Layer 6 of a small transformer language model trained on English Wikipedia (11 layers, counted from 0, width 64).
Take only the direct path to the model's output, skipping the later layers: a vector added to the residual stream pushes a token's score in proportion to its dot product with that token's output vector.

Output vectors of the tokens that the questions are about. A number n stands for n times 0.053.
" Succeeded": -17 -16 16 -66 17 -12 5 -9 17 19 -10 -4 -7 -18 28 24 21 -9 11 30 -7 -6 -1 -8 -17 -38 -19 -10 -27 14 -6 -53 -5 13 19 -11 3 4 -11 7 -3 7 0 -23 -26 -17 -27 -31 4 -6 -3 20 8 -19 50 4 -10 32 -51 43 11 -25 7 -14
"|---|---|---|---|---|---|\n": 27 8 -1 2 -19 -34 -13 21 3 -1 11 26 -5 -21 24 12 3 -6 -3 -4 16 22 -2 1 -16 7 2 61 3 25 22 -25 10 6 1 7 0 -26 41 -22 5 -8 25 -21 -7 -5 -4 -18 13 24 -6 3 13 -11 44 19 9 0 -44 -2 -14 -38 41 -2
" includ": 21 -28 40 -38 -31 -40 6 45 37 38 22 48 -8 -65 58 44 -46 -72 24 23 77 22 47 -44 -32 -42 39 41 -48 19 30 -34 -20 -55 23 32 -16 -21 28 5 1 19 33 -14 10 -31 -35 -7 30 26 -7 26 38 -45 36 37 3 43 -94 42 26 -35 25 -46
"pson": 10 17 -18 4 11 -34 5 -18 23 2 -11 3 -2 -33 10 36 -41 -18 39 12 46 1 11 1 -10 -9 -9 4 -37 27 -10 -28 -13 -4 0 20 -14 -8 -5 6 34 -18 29 -21 -15 -42 1 15 7 26 -16 45 24 -16 -4 6 -27 31 -16 29 21 -5 28 -17
"esota": 22 -39 -4 3 -18 -29 -20 24 35 44 -18 27 -2 -27 6 35 -22 -14 23 17 47 20 13 -2 -21 11 31 34 18 19 15 -25 9 -35 1 10 10 -21 11 6 -27 27 11 -25 19 -40 -25 -48 10 30 10 9 32 -26 6 16 -25 14 -22 0 33 3 39 -41
"'t": -9 -1 36 19 -19 -31 23 3 8 37 -15 18 0 3 22 14 8 -46 40 -9 47 0 3 -13 -10 -5 -13 2 -28 -20 24 -12 -26 -26 11 28 -5 -11 -34 15 -17 26 10 -12 -7 -53 -33 -5 -34 23 -34 59 43 -37 -29 -5 20 10 -18 24 17 -3 22 -9
").": 7 -1 -8 -25 0 -34 8 -5 4 21 -11 19 0 -8 8 -1 8 -20 51 -8 8 -6 11 5 -16 21 -14 7 -4 -29 -22 -19 9 -15 34 -8 -58 -8 18 -12 -19 12 15 6 -21 -37 11 -17 -6 22 0 7 5 -2 -3 15 -8 0 -36 5 1 -6 -5 -28
"lected": 6 3 17 -31 -6 -6 24 30 -4 15 3 -1 -3 -39 12 18 -25 22 4 -10 1 -2 -5 5 -13 -6 -4 27 -15 21 3 -40 18 -53 38 6 4 -24 -13 -6 -19 11 21 -20 -22 -7 -2 0 15 -16 -20 16 37 6 41 10 0 8 2 45 36 -14 9 -25
"ects": -3 9 48 -13 8 -12 7 11 22 18 -10 17 -1 -24 8 11 -33 -14 -2 -32 20 1 32 -25 -29 1 21 30 -3 36 32 -24 -4 16 32 19 1 -9 28 -5 -14 -9 2 -46 -22 -14 2 18 15 -3 -6 28 38 -13 13 23 3 5 23 6 5 -22 -8 -22
"pecially": 10 -50 24 -34 -35 -18 -22 -8 -30 2 2 41 -2 -34 -2 -4 -19 -38 44 -20 53 -4 -13 -26 -37 -9 35 44 -61 32 13 -33 1 -13 10 28 -38 -45 -4 -14 9 10 58 -37 18 -4 -26 -11 -30 3 -17 43 16 -37 5 44 13 14 -8 72 26 -56 25 -13
"ased": -11 27 2 -17 -23 -25 8 25 -5 25 23 5 -2 -11 30 13 -10 15 10 1 22 11 23 -25 -4 0 -18 23 -16 -3 19 15 -5 -23 32 -2 -25 -17 -11 -7 16 9 7 -24 -15 -28 -9 -4 12 5 -8 49 -7 11 48 2 25 34 10 22 6 -8 14 -11
").\n\n": 6 4 -1 -28 -8 -32 -3 -2 3 16 -11 16 -1 -7 6 13 7 -21 41 -14 9 -8 10 -2 -18 22 -8 6 2 -28 -14 -20 10 -17 34 -10 -57 -21 19 -10 -4 13 16 9 -25 -34 10 -19 -3 12 -1 -2 6 -9 3 20 -5 -10 -39 9 -2 -2 -6 -24
" been": -7 -4 12 -16 -29 -13 0 42 35 17 25 37 0 -13 -7 -2 -8 -3 16 -29 2 0 14 -14 -12 -15 -7 25 -49 10 28 -49 -23 -38 32 3 7 -20 -9 6 -11 20 18 -30 -25 10 -12 0 0 1 10 6 -4 -1 34 15 -4 9 -45 -18 -6 -8 17 19
" largest": 31 -1 -2 -6 -30 -21 -4 44 7 15 32 25 -2 4 -5 45 4 -21 16 14 3 -17 24 -13 -6 -16 24 14 -30 7 7 -20 -9 -3 31 11 -12 -13 6 -1 7 24 15 7 10 -22 -3 -4 10 6 8 3 15 -19 19 9 -22 33 -15 20 -23 -21 3 -45
" themsel": 22 -25 43 -30 -34 -46 8 38 48 32 24 51 -10 -58 61 41 -33 -73 26 22 71 20 48 -37 -30 -45 37 38 -45 17 29 -22 -18 -47 39 26 -21 -19 24 4 2 18 32 -13 9 -35 -30 -6 24 30 -9 26 33 -30 39 35 2 42 -90 44 22 -35 26 -50
"\")": 7 -15 -12 -20 -4 -15 8 15 -8 36 -19 64 -1 -19 14 -2 -10 -35 28 -25 21 13 5 -10 -16 23 21 26 5 -39 4 12 -6 -26 7 15 -30 -3 -4 -19 -28 21 21 16 -12 -42 1 -14 15 18 -5 43 30 -1 18 13 -27 -13 -47 27 13 1 -13 -38
"}\n": 23 -46 -14 -11 -20 5 -19 30 6 20 -13 23 -4 -22 27 2 -11 -31 4 -2 -2 10 12 -49 -2 10 -4 22 -30 15 42 -41 -16 -6 23 27 15 -16 37 -7 -2 -23 23 0 -16 -4 -20 -20 -5 7 -10 20 23 22 42 17 3 -21 8 7 -15 14 -8 -6
"'\n": 22 -36 -6 -45 1 3 16 -11 8 -3 -1 12 -2 -22 28 21 3 -35 40 -1 3 7 -5 -28 -12 -2 5 20 11 -4 44 -24 -2 -23 17 10 6 2 -18 -12 -14 -2 -3 -11 -6 -21 -16 12 11 12 -20 16 29 9 16 9 -16 7 -13 10 -3 2 -8 14
"ential": -10 4 29 -8 -17 -35 0 31 14 23 -10 9 -2 -12 15 29 -4 -11 21 5 16 -4 3 -18 6 4 -6 13 -1 -2 43 -17 -5 8 37 29 -6 -19 35 10 -25 20 34 1 13 -5 -17 -6 1 22 -14 5 20 -14 9 9 27 -13 2 1 22 -24 -22 -19
"enced": 11 8 48 -6 -6 -33 -3 21 24 37 21 33 -4 -21 -3 12 12 -31 32 12 10 11 -11 -7 4 -7 -20 25 -11 3 4 9 -9 -25 39 15 8 -11 30 11 -18 30 31 -9 -12 -4 -25 10 15 13 -8 5 -3 7 34 16 19 -6 14 15 8 -5 -3 -24
"ceded": 13 15 12 -18 -19 -10 8 7 5 1 -6 23 -3 -17 36 8 -1 5 5 -8 31 -1 10 -14 -14 1 -23 -2 -27 24 9 -24 -7 -36 14 8 10 -24 -12 11 4 21 13 -3 8 -12 -25 10 4 6 -19 5 30 -10 27 -4 22 33 -36 36 11 7 4 -15
"bles": 15 13 -1 26 -21 3 1 26 2 22 -24 22 -2 -25 31 55 -4 -21 11 -1 12 32 19 -52 -14 -4 -20 13 -9 -4 4 -27 19 -40 -2 20 -15 -9 7 -11 5 -13 27 0 -16 -9 -9 -13 -5 29 -15 17 30 -3 -5 23 -13 33 -10 55 -8 -1 -3 15
"ansas": 17 -6 45 -1 -6 -27 -8 2 -4 25 -5 17 0 -20 30 69 -23 -24 34 53 39 30 1 -50 -24 -44 39 42 -4 7 40 -51 26 -51 23 16 -33 5 14 -9 4 5 13 -7 11 -18 12 -21 46 54 -20 -9 -16 16 19 22 3 -36 9 -3 41 -1 29 2

Output weights of attention head 0. The head adds the sum of these rows, row i times number i of z. A number n stands for n times 0.011.
o0: -17 27 -1 17 23 20 -9 -24 -1 19 -13 7 54 -53 6 -33 6 -12 46 9 -34 -27 47 -13 10 6 -22 27 21 -2 29 -28 -21 -9 3 26 19 -23 -11 -18 8 -41 -34 -44 -12 -27 -10 8 -12 10 -5 22 -3 39 -4 -1 17 29 -3 4 -51 67 -19 -37
o1: -17 -10 -27 -24 22 13 -21 -3 18 -18 -23 44 65 12 -7 -43 -3 -3 -16 -10 -5 -34 -1 -17 67 -15 -9 -1 2 -35 -1 21 -15 4 -24 7 -23 -21 3 9 39 -12 -12 -1 -11 -8 -6 12 5 7 -2 4 -13 18 3 -10 -26 29 24 -24 1 -38 10 21
o2: 15 -18 -3 2 9 10 -6 -28 6 45 19 1 44 58 -47 33 -6 -14 -19 -15 30 19 23 2 15 5 23 24 -22 -9 -33 10 -38 -7 6 0 -39 6 24 -6 -37 43 -32 39 22 -13 19 1 -10 31 -22 9 -21 -24 32 24 -33 -34 -2 -25 12 -4 27 -27
o3: 46 17 24 -4 -2 -35 -52 25 10 -11 -9 4 -4 23 -23 21 -1 -4 -9 1 -3 9 22 -1 -2 4 16 -16 -48 12 1 -6 -1 -3 1 16 -20 -3 70 -2 27 29 -5 23 27 13 27 12 -1 16 -5 -18 32 -29 20 4 18 39 -17 -15 -44 -1 2 9
o4: 0 11 -17 -9 16 -6 20 9 -30 -4 -6 11 -17 -3 -6 14 21 1 11 1 -24 21 2 -14 24 56 5 -52 19 -22 3 -9 23 5 2 3 -10 32 48 -18 -39 -3 -27 18 -10 -16 50 14 -13 -11 -18 -4 -2 14 -31 -1 -3 0 -20 8 30 17 -37 10
o5: -9 -17 -11 30 28 35 -15 5 -16 -23 38 -23 -5 -8 -18 21 -25 61 5 28 -26 14 18 21 34 -29 36 -29 1 -6 -6 75 -5 23 -23 -8 -22 15 -12 1 17 9 -15 39 31 9 -1 64 -10 -40 30 11 -20 1 -42 -19 -15 20 9 -41 41 8 1 -7
o6: 30 -31 21 62 8 49 -19 19 -15 -32 -18 -23 21 11 -13 -8 -9 10 -40 56 16 -2 32 0 3 24 12 13 -10 -18 -47 -32 19 22 -6 11 -3 48 49 -20 -12 20 23 36 26 4 35 19 -5 -6 -14 -16 -13 -43 -13 14 8 -68 0 -43 -8 -40 6 27
o7: -6 50 9 10 30 5 14 1 24 7 -24 -54 -18 0 32 19 3 -11 9 32 8 -2 40 -49 7 11 30 50 2 24 25 -8 -18 -24 -20 19 -37 0 4 21 -45 -62 3 -4 8 2 13 40 2 -7 -4 51 19 17 -62 -11 -54 4 -39 -15 1 12 33 10
o8: 12 10 -21 39 -9 8 -30 -30 7 -35 -8 9 17 57 4 -5 26 3 -12 -11 -18 -7 -19 -4 18 13 -37 13 36 10 -43 -48 -48 -13 15 -28 7 -1 -4 -11 -3 17 -18 -21 -29 6 6 -51 11 -15 8 -41 -17 -49 1 -8 21 4 12 -12 -22 -2 -15 7
o9: -11 -7 -20 23 -4 -39 -33 -5 22 29 -16 5 36 -2 -32 50 29 -20 -17 9 14 3 14 -52 7 10 8 30 11 -19 17 -24 19 10 -32 -26 0 45 17 -12 -25 14 -13 15 -18 9 40 14 5 -5 -32 -37 15 -16 -15 5 -16 2 -71 20 7 -26 -16 53
o10: 16 12 -12 -42 -12 45 17 -2 -9 -10 -4 -13 18 17 -1 1 -7 0 -36 9 -23 0 13 22 30 15 -4 -5 -30 26 23 29 -22 -13 -4 -9 -32 -34 26 8 -17 21 8 14 -47 -31 -13 -8 -9 -5 -6 -3 -28 -19 -2 -57 -1 5 10 28 18 33 37 -3
o11: 25 -17 42 12 14 -25 -29 35 -2 -10 36 24 18 22 -36 -19 -33 21 -14 -22 -6 25 24 -12 15 4 4 -22 -23 -26 25 12 32 -25 -15 9 10 43 -16 15 -17 5 6 13 0 -2 -5 -15 -24 -18 -12 1 21 4 19 -37 16 4 26 -49 54 -10 -31 19
o12: -10 -3 -31 22 -14 12 -1 42 -8 7 -22 1 21 3 71 30 -27 -57 -48 24 -48 -15 -13 9 13 19 8 9 -1 56 20 -26 -5 34 -23 23 16 10 28 -49 -25 -31 28 36 -28 -15 4 -10 44 -24 -15 44 39 1 -11 -19 -8 1 31 -33 2 15 -14 22
o13: -17 7 0 26 -2 14 -10 2 15 -6 -30 -58 -15 -22 -5 51 4 -23 7 8 -24 -11 39 -31 -22 3 36 -15 21 12 14 -24 14 34 7 5 -6 44 39 -31 -6 -4 -28 11 -26 -12 65 9 28 -24 -36 2 -1 -20 0 13 -20 3 -24 -9 -37 17 -16 -5
o14: 43 -47 8 13 -42 -35 14 10 17 1 41 22 30 37 -3 8 -4 -6 -30 11 11 -18 2 -10 28 22 3 27 16 -21 -22 -8 6 -12 54 -29 -22 -25 -15 2 12 13 36 -7 27 51 -38 -2 -27 -14 -16 -57 -7 8 15 -52 9 27 8 -19 20 -16 -24 -19
o15: -39 16 7 13 -19 14 -17 -25 -26 -54 37 -5 26 -2 -29 -28 -1 21 33 -70 42 -31 8 19 -6 -20 8 17 12 -6 -70 19 -35 -32 12 -64 -63 -47 -13 -9 -4 68 13 -13 36 46 -19 18 -5 -33 -6 -31 -11 -35 -29 -52 -12 21 11 -33 40 2 52 20
o16: -19 17 21 -27 -28 24 43 -13 0 -37 36 0 -44 -7 2 -11 40 8 -6 -31 23 -32 -33 23 -13 -17 8 -5 -6 24 -4 15 -34 -34 -3 -6 4 -29 -26 -5 17 3 2 -46 11 -25 -44 19 -43 13 -20 -8 5 -10 -14 -12 3 42 26 -2 13 -20 3 17
o17: 10 -2 -8 25 -35 15 24 17 -26 -7 16 -9 -35 -7 1 6 -37 -20 -30 35 11 2 51 -20 41 13 7 -5 -4 43 33 -6 33 34 -3 18 44 3 44 6 13 -37 -14 36 31 -14 15 12 9 -4 -13 -3 22 6 -18 -23 -1 -15 5 -18 -9 -30 -14 20
o18: -5 12 -10 8 -19 -14 -38 -8 -10 12 17 15 2 7 -15 -8 37 -25 -26 -16 -13 2 -20 -46 -47 47 12 8 14 2 31 -12 7 14 4 -16 3 -12 9 17 6 -13 -5 -12 -23 -33 -23 -30 29 2 -18 10 5 21 24 8 -2 -55 -20 24 -32 -12 -2 -37
o19: -45 -2 -6 69 13 10 -4 42 -4 25 23 -6 -12 -1 -3 -6 -8 -29 5 9 -10 -25 16 -35 4 16 43 0 21 11 17 32 -23 -19 3 -8 34 36 -8 20 10 -17 13 14 19 44 21 -6 -7 -32 5 34 50 -10 -45 0 -51 59 41 12 23 -11 -20 -1
o20: 1 36 -1 36 21 -35 -14 10 -35 -37 -21 -3 -5 15 4 -36 20 -10 25 -33 -60 -4 9 28 -8 14 -22 5 -22 -16 16 -65 21 -28 35 -21 2 -32 21 16 -22 24 -15 -39 -36 -24 14 32 24 -14 28 -25 3 -3 -1 -7 10 10 24 -17 -44 2 -22 -24
o21: -20 -30 -1 22 -22 5 -43 6 39 -8 5 -20 -41 -51 -27 33 -70 27 -29 -41 42 11 -1 -37 -13 -15 -2 -22 14 -14 15 -29 22 -1 16 20 10 49 -14 16 30 -14 -4 14 17 14 -37 -38 8 -1 -2 -2 5 -3 -1 9 5 15 8 14 37 2 20 -11
o22: 25 -30 -7 -13 -44 3 -34 -3 -16 38 15 24 29 -32 35 2 -26 -34 3 -6 -8 -24 6 -8 12 30 2 4 43 7 2 -25 22 -7 -24 -15 2 -4 -6 33 -7 14 9 28 14 -13 -10 -34 1 15 14 39 4 2 -23 11 17 9 21 -2 -40 -16 -8 4
o23: 0 -5 14 27 25 4 -20 41 -38 1 0 -19 48 29 -13 12 -36 10 -45 9 -10 -2 -22 -48 39 8 38 28 6 11 -21 12 24 5 -35 2 13 45 -8 27 -24 29 12 40 33 -7 16 -42 -38 31 -10 -37 13 -50 -3 -14 -63 -55 -4 -2 22 -56 -28 -7
o24: -3 27 15 -25 -16 -10 -12 32 -12 18 3 7 -71 52 -35 -22 10 32 37 -3 -33 6 40 14 -17 13 -61 14 -13 22 22 11 -15 -6 6 15 5 1 -51 91 -6 14 53 27 -6 -28 -70 -27 22 -21 58 -33 -5 24 8 -7 9 27 -31 -8 12 -3 -34 -37
o25: 43 -49 -20 -38 13 -2 23 2 4 -28 -2 30 0 -19 -8 -5 24 -8 43 2 17 -25 6 -25 4 21 0 32 -22 -14 13 -7 19 16 25 -3 -4 43 49 1 23 -31 -4 34 1 -1 9 -10 -6 -23 -19 31 36 -3 -16 25 1 -60 -26 15 -25 8 -38 -5
o26: -14 -17 -41 -17 7 7 -14 -25 39 2 -2 6 46 -50 -5 30 -10 7 2 -57 6 23 18 4 -9 0 -31 0 24 8 -12 28 -33 -21 -33 -15 -24 47 0 9 15 18 -3 10 -10 -18 23 -47 -3 12 -18 25 0 10 4 -16 -36 -8 -47 -13 1 16 11 -27
o27: -32 3 -17 -20 -68 -7 -30 40 -30 33 25 -21 11 26 13 13 -27 20 -28 24 -13 25 12 0 -43 6 28 19 -4 -4 20 -11 15 32 15 14 46 4 -3 20 -37 17 33 6 21 34 -16 -1 -24 -16 4 -39 9 27 -8 13 -6 15 -1 -16 22 -53 28 17
o28: -4 27 9 23 -3 9 47 -41 -14 0 -26 30 15 8 2 -9 -32 33 -5 -4 -6 8 -21 -14 -12 -5 -6 1 -21 1 -27 14 3 -24 8 -11 -37 -5 -20 11 -26 31 8 -11 -22 -1 -23 -7 -2 26 36 21 -11 -8 -19 -51 23 5 -2 -33 19 10 4 14
o29: -19 -1 27 1 8 0 -8 -14 36 24 5 -25 -1 -19 -25 -29 -46 -22 -10 -49 -19 1 -32 -10 14 -39 -35 -26 -8 29 5 -2 -15 -50 -17 -10 -7 3 -36 -37 25 -28 -45 -29 31 3 -18 9 -28 31 7 -12 -52 27 -38 5 -1 -20 25 1 4 13 0 22
o30: -16 -48 -29 -26 21 8 -5 -11 -2 28 40 17 -31 -7 36 20 -26 25 12 30 26 43 16 -23 -40 -16 -5 8 18 -24 -18 18 35 -5 17 32 -31 3 10 -20 17 -6 -34 -24 36 33 12 -29 0 24 -12 -10 10 -6 -20 32 -11 -47 3 -13 30 47 -16 -27
o31: -20 7 -4 4 46 -8 -16 26 17 -20 15 -20 -6 43 20 27 6 -6 -47 23 -7 -5 -1 -31 -10 -7 -5 6 -3 45 37 -17 21 12 -13 14 23 -3 12 -5 6 4 -18 22 -30 26 -22 10 -15 -18 -19 26 26 32 4 44 22 -8 -9 31 -41 -47 1 -5

Each question shows a token from some text and the vector z that the head gathered there. A number n stands for n times 0.025.

"ification": 29 -30 -2 4 -20 -20 -2 17 -12 -35 8 42 15 -13 -3 3 5 -1 -8 0 16 26 8 14 28 -11 -7 2 5 12 8 1
Which of these tokens does it push up most? "lected"

" |": 21 -25 -8 20 -19 -44 5 11 33 19 11 -17 8 3 19 5 5 8 24 1 29 -5 16 10 6 6 -6 -2 -14 4 -16 14
Which two tokens does it push up most, strongest first? "|---|---|---|---|---|---|\n", "}\n"

" overall": -9 -34 35 31 0 -8 23 22 -9 1 -5 30 -33 21 -12 -11 -15 7 -17 -16 17 31 -7 33 40 -14 -27 38 -6 -24 24 0
Which of these tokens does it push up most? "ansas"

" the": -36 -12 23 41 -22 -14 4 -2 5 -36 16 15 9 -34 20 6 15 19 -25 20 9 13 7 -5 52 -20 -26 18 5 -32 -11 14
Which of these tokens does it push up most? " largest"

" was": -13 -19 3 19 -17 -30 -22 -11 -10 -44 3 17 3 -50 23 19 35 -12 -33 24 10 20 21 -1 59 -26 -5 13 6 -9 -14 10
Which of these tokens does it push down most? "ansas"

" ": -8 4 47 27 8 14 -7 -3 -5 16 -12 28 -12 -33 25 39 -1 3 -15 19 -56 30 14 58 36 -46 14 40 36 -10 24 -28
Which of these tokens does it push up most? "esota"

"–": 20 -25 17 35 -4 -21 11 13 2 3 -15 9 -11 10 28 0 -22 24 -8 10 9 36 30 19 40 0 -13 22 -5 -34 15 -8
Which two tokens does it push up most, strongest first? " includ", " themsel"

" cl": -10 -23 28 28 -10 -1 -11 -2 -14 -40 24 -5 -21 -3 6 7 -4 -22 4 34 18 -7 -8 -15 54 -11 -20 20 -11 -42 21 14
Which of these tokens does it push up most? " largest"

" and": 10 -24 9 10 1 -9 -23 3 -18 -26 16 -3 -33 3 -4 -7 -1 -17 7 18 21 -5 -9 -20 47 -4 -18 6 -10 -33 15 8
Which of these tokens does it push down most? "ansas"

" Sydney": 19 -38 -15 9 -8 -46 -6 43 14 9 -20 11 -11 11 -17 -5 4 -22 19 15 53 1 -33 6 13 -20 17 9 12 -2 -15 32
Which of these tokens does it push down most? "pecially"

"at": 27 -22 7 1 15 -15 -18 20 -14 -28 9 10 -2 -4 0 -25 -1 -4 -10 -4 11 2 18 4 29 6 9 -22 -1 7 20 3
Which of these tokens does it push down most? "|---|---|---|---|---|---|\n"

" On": -33 -28 15 41 -14 -46 -12 -33 3 7 -34 11 -26 -36 12 -30 14 -5 -1 -7 1 3 10 10 26 -20 -32 6 -2 -5 14 15
Which of these tokens does it push down most? "pson"

"uro": 62 -24 16 14 2 -34 -40 26 -12 2 10 -17 -33 8 -8 -25 2 -24 16 -18 -4 -23 6 -37 16 22 15 -31 -16 -9 19 -12
Which of these tokens does it push up most? " themsel"

" Sweden": -13 -56 -2 2 5 -41 -14 -1 -21 -20 7 -32 -27 13 6 -19 11 -19 22 -12 22 3 -22 -19 32 10 -12 8 -32 -28 21 -3
Which of these tokens does it push up most? " themsel"

"-": -22 -7 21 29 -27 15 -8 15 -9 -7 -11 7 -1 -28 13 3 6 3 -16 19 -22 9 35 34 48 -27 -18 32 -3 -12 18 34
Which of these tokens does it push up most? " includ"

" Bronze": -23 -17 -6 36 -9 -44 6 -12 36 2 18 -11 6 -11 6 -22 7 14 6 -7 35 -11 6 3 30 3 -52 20 -10 -20 -31 28
Which of these tokens does it push up most? "|---|---|---|---|---|---|\n"

" Over": -1 -14 15 34 13 1 -6 -4 -2 -15 -6 22 -28 -16 8 -4 13 3 -5 12 -10 18 -12 24 55 -27 -22 37 10 -1 21 -8
Which of these tokens does it push down most? "'\n"

" Car": 11 -29 -21 9 -12 -38 -7 54 -3 23 -50 15 -14 -8 -13 15 19 -26 14 26 35 12 -11 15 5 -22 31 1 23 8 -24 18
Which two tokens does it push up most, strongest first? "'t", " been"

"burg": 3 -28 -3 19 -6 -31 -18 20 -6 8 10 -22 -18 -1 -7 -12 28 -5 -5 -8 7 -25 -16 -14 19 -6 -16 3 -13 -13 -8 -7
Which of these tokens does it push up most? " themsel"

"56": -10 -29 -1 18 -20 -52 21 18 46 29 10 -21 -3 -6 11 11 19 14 9 4 26 -5 -5 -3 -15 -2 -38 10 -12 8 -38 29
Which of these tokens does it push up most? "|---|---|---|---|---|---|\n"

" Q": 7 -21 -5 23 -20 -55 8 14 46 28 15 -14 5 -6 14 2 16 13 18 -1 31 -8 -6 -5 -13 -6 -25 3 -7 10 -38 26
Which two tokens does it push up most, strongest first? "|---|---|---|---|---|---|\n", " been"

" to": 35 -22 37 25 -23 -22 -33 23 -21 -5 29 -7 -38 6 -15 -13 8 -9 7 -25 0 -16 -10 -37 21 11 -2 -2 -8 -39 1 -2
Which of these tokens does it push up most? " themsel"

" Paul": 15 -8 -13 -16 -9 -32 -19 51 -11 25 -28 -19 8 -3 -36 7 16 -23 -13 12 20 1 -29 -9 -27 -3 33 -13 20 11 -21 2
Which two tokens does it push up most, strongest first? "pson", "'t"

" away": 47 -35 -21 11 -8 -62 -41 -3 -10 14 -18 35 -30 6 10 -18 17 -18 24 0 27 27 -3 -1 15 -22 9 -2 11 21 -24 21
Which of these tokens does it push up most? " been"

" position": 10 -33 -15 20 -6 -43 -7 15 -4 7 -13 32 -16 -2 1 -1 4 -9 6 25 24 34 10 24 26 -23 18 21 4 5 1 24
Which of these tokens does it push down most? ")."

" Johnson": 18 -40 -23 -5 -10 -40 -21 36 -2 -3 -13 -3 -14 9 -23 -10 8 -9 11 11 47 6 -28 3 19 -4 10 5 0 4 -9 30
Which two tokens does it push up most, strongest first? "ects", " Succeeded"

"9": 13 -32 19 23 -21 -34 -11 -8 -4 -8 6 -35 -41 -1 15 5 0 -30 4 -21 20 -22 -17 -24 24 -9 -20 25 -13 -35 -11 -1
Which of these tokens does it push down most? "bles"

"11": -33 -45 -2 33 -17 -54 -2 5 30 16 15 -37 -1 -5 6 -21 0 17 9 -24 38 1 -3 -26 16 -2 -62 24 -23 -18 -22 29
Which of these tokens does it push up most? "|---|---|---|---|---|---|\n"

"00": 19 -4 19 39 12 -39 0 -3 30 31 -5 -6 1 0 34 9 -1 -4 19 -8 20 -19 19 21 10 4 -4 12 5 -27 -7 -23
Which of these tokens does it push down most? "pson"

" Be": 11 0 -29 -33 9 -30 -61 28 -19 -7 -7 -16 -22 -26 -14 7 31 -5 -24 -13 21 -6 -10 -44 -8 -15 10 -8 16 17 4 -7
Which of these tokens does it push down most? " largest"

" record": 32 -46 -23 20 0 -22 -3 27 -22 -30 -2 16 4 33 -19 -44 -13 9 7 0 36 14 -6 0 29 19 -15 -8 -10 -6 2 20
Which two tokens does it push up most, strongest first? "}\n", "ects"

" Slov": -26 -35 52 26 -10 -29 53 -29 -6 -8 9 19 -17 -1 0 -28 -2 -3 18 -30 -5 2 22 44 -11 25 -5 28 -32 -10 41 8
Which of these tokens does it push up most? "ansas"

"otes": 30 -2 17 3 3 -17 -26 30 3 -6 14 10 -6 -24 2 -8 11 -11 -3 1 -12 -6 -6 -2 7 -12 38 -20 11 4 16 -8
Which of these tokens does it push up most? "'t"

"ru": -3 -12 25 15 -3 -22 -19 2 -6 -33 13 3 -8 -32 25 21 -3 -19 12 24 0 18 26 3 52 -28 9 10 1 8 10 -12
Which of these tokens does it push down most? "'\n"

" Greg": 8 -19 -15 1 -12 -37 -6 55 3 27 -35 -3 2 -4 -21 14 15 -26 1 21 34 1 -28 8 -10 -13 31 -3 24 2 -29 15
Which of these tokens does it push up most? "'t"

"us": 4 -23 -18 -3 -10 -32 -13 47 -8 21 -25 -3 2 -7 -19 7 15 -18 -5 18 26 7 -20 -1 -1 -11 16 3 14 1 -17 11
Which of these tokens does it push up most? "'t"

" eight": -54 -10 32 43 -2 -29 13 27 -4 -15 47 6 39 -11 36 -7 -31 53 -15 -10 -33 23 27 35 39 2 -10 19 21 -82 12 18
Which two tokens does it push up most, strongest first? " includ", " themsel"

",": 5 -37 -9 10 6 -36 -21 17 -13 0 8 -21 -19 10 -9 -24 23 -8 5 0 17 -14 -18 -16 24 5 -14 0 -24 -19 6 -2
Which two tokens does it push up most, strongest first? " themsel", " includ"

" B": 32 -17 43 39 -19 -22 -18 4 -16 -17 26 -10 -59 -18 -7 10 10 -19 8 -39 -3 -19 -15 -17 43 6 -9 -20 -12 -12 14 -13
Which of these tokens does it push down most? "bles"

" |\n": -1 -11 -5 29 -5 -34 -6 -15 15 -4 -13 3 -4 -13 5 -27 7 1 2 -4 21 5 6 9 33 0 -30 12 -16 -15 4 19
Which of these tokens does it push down most? "pson"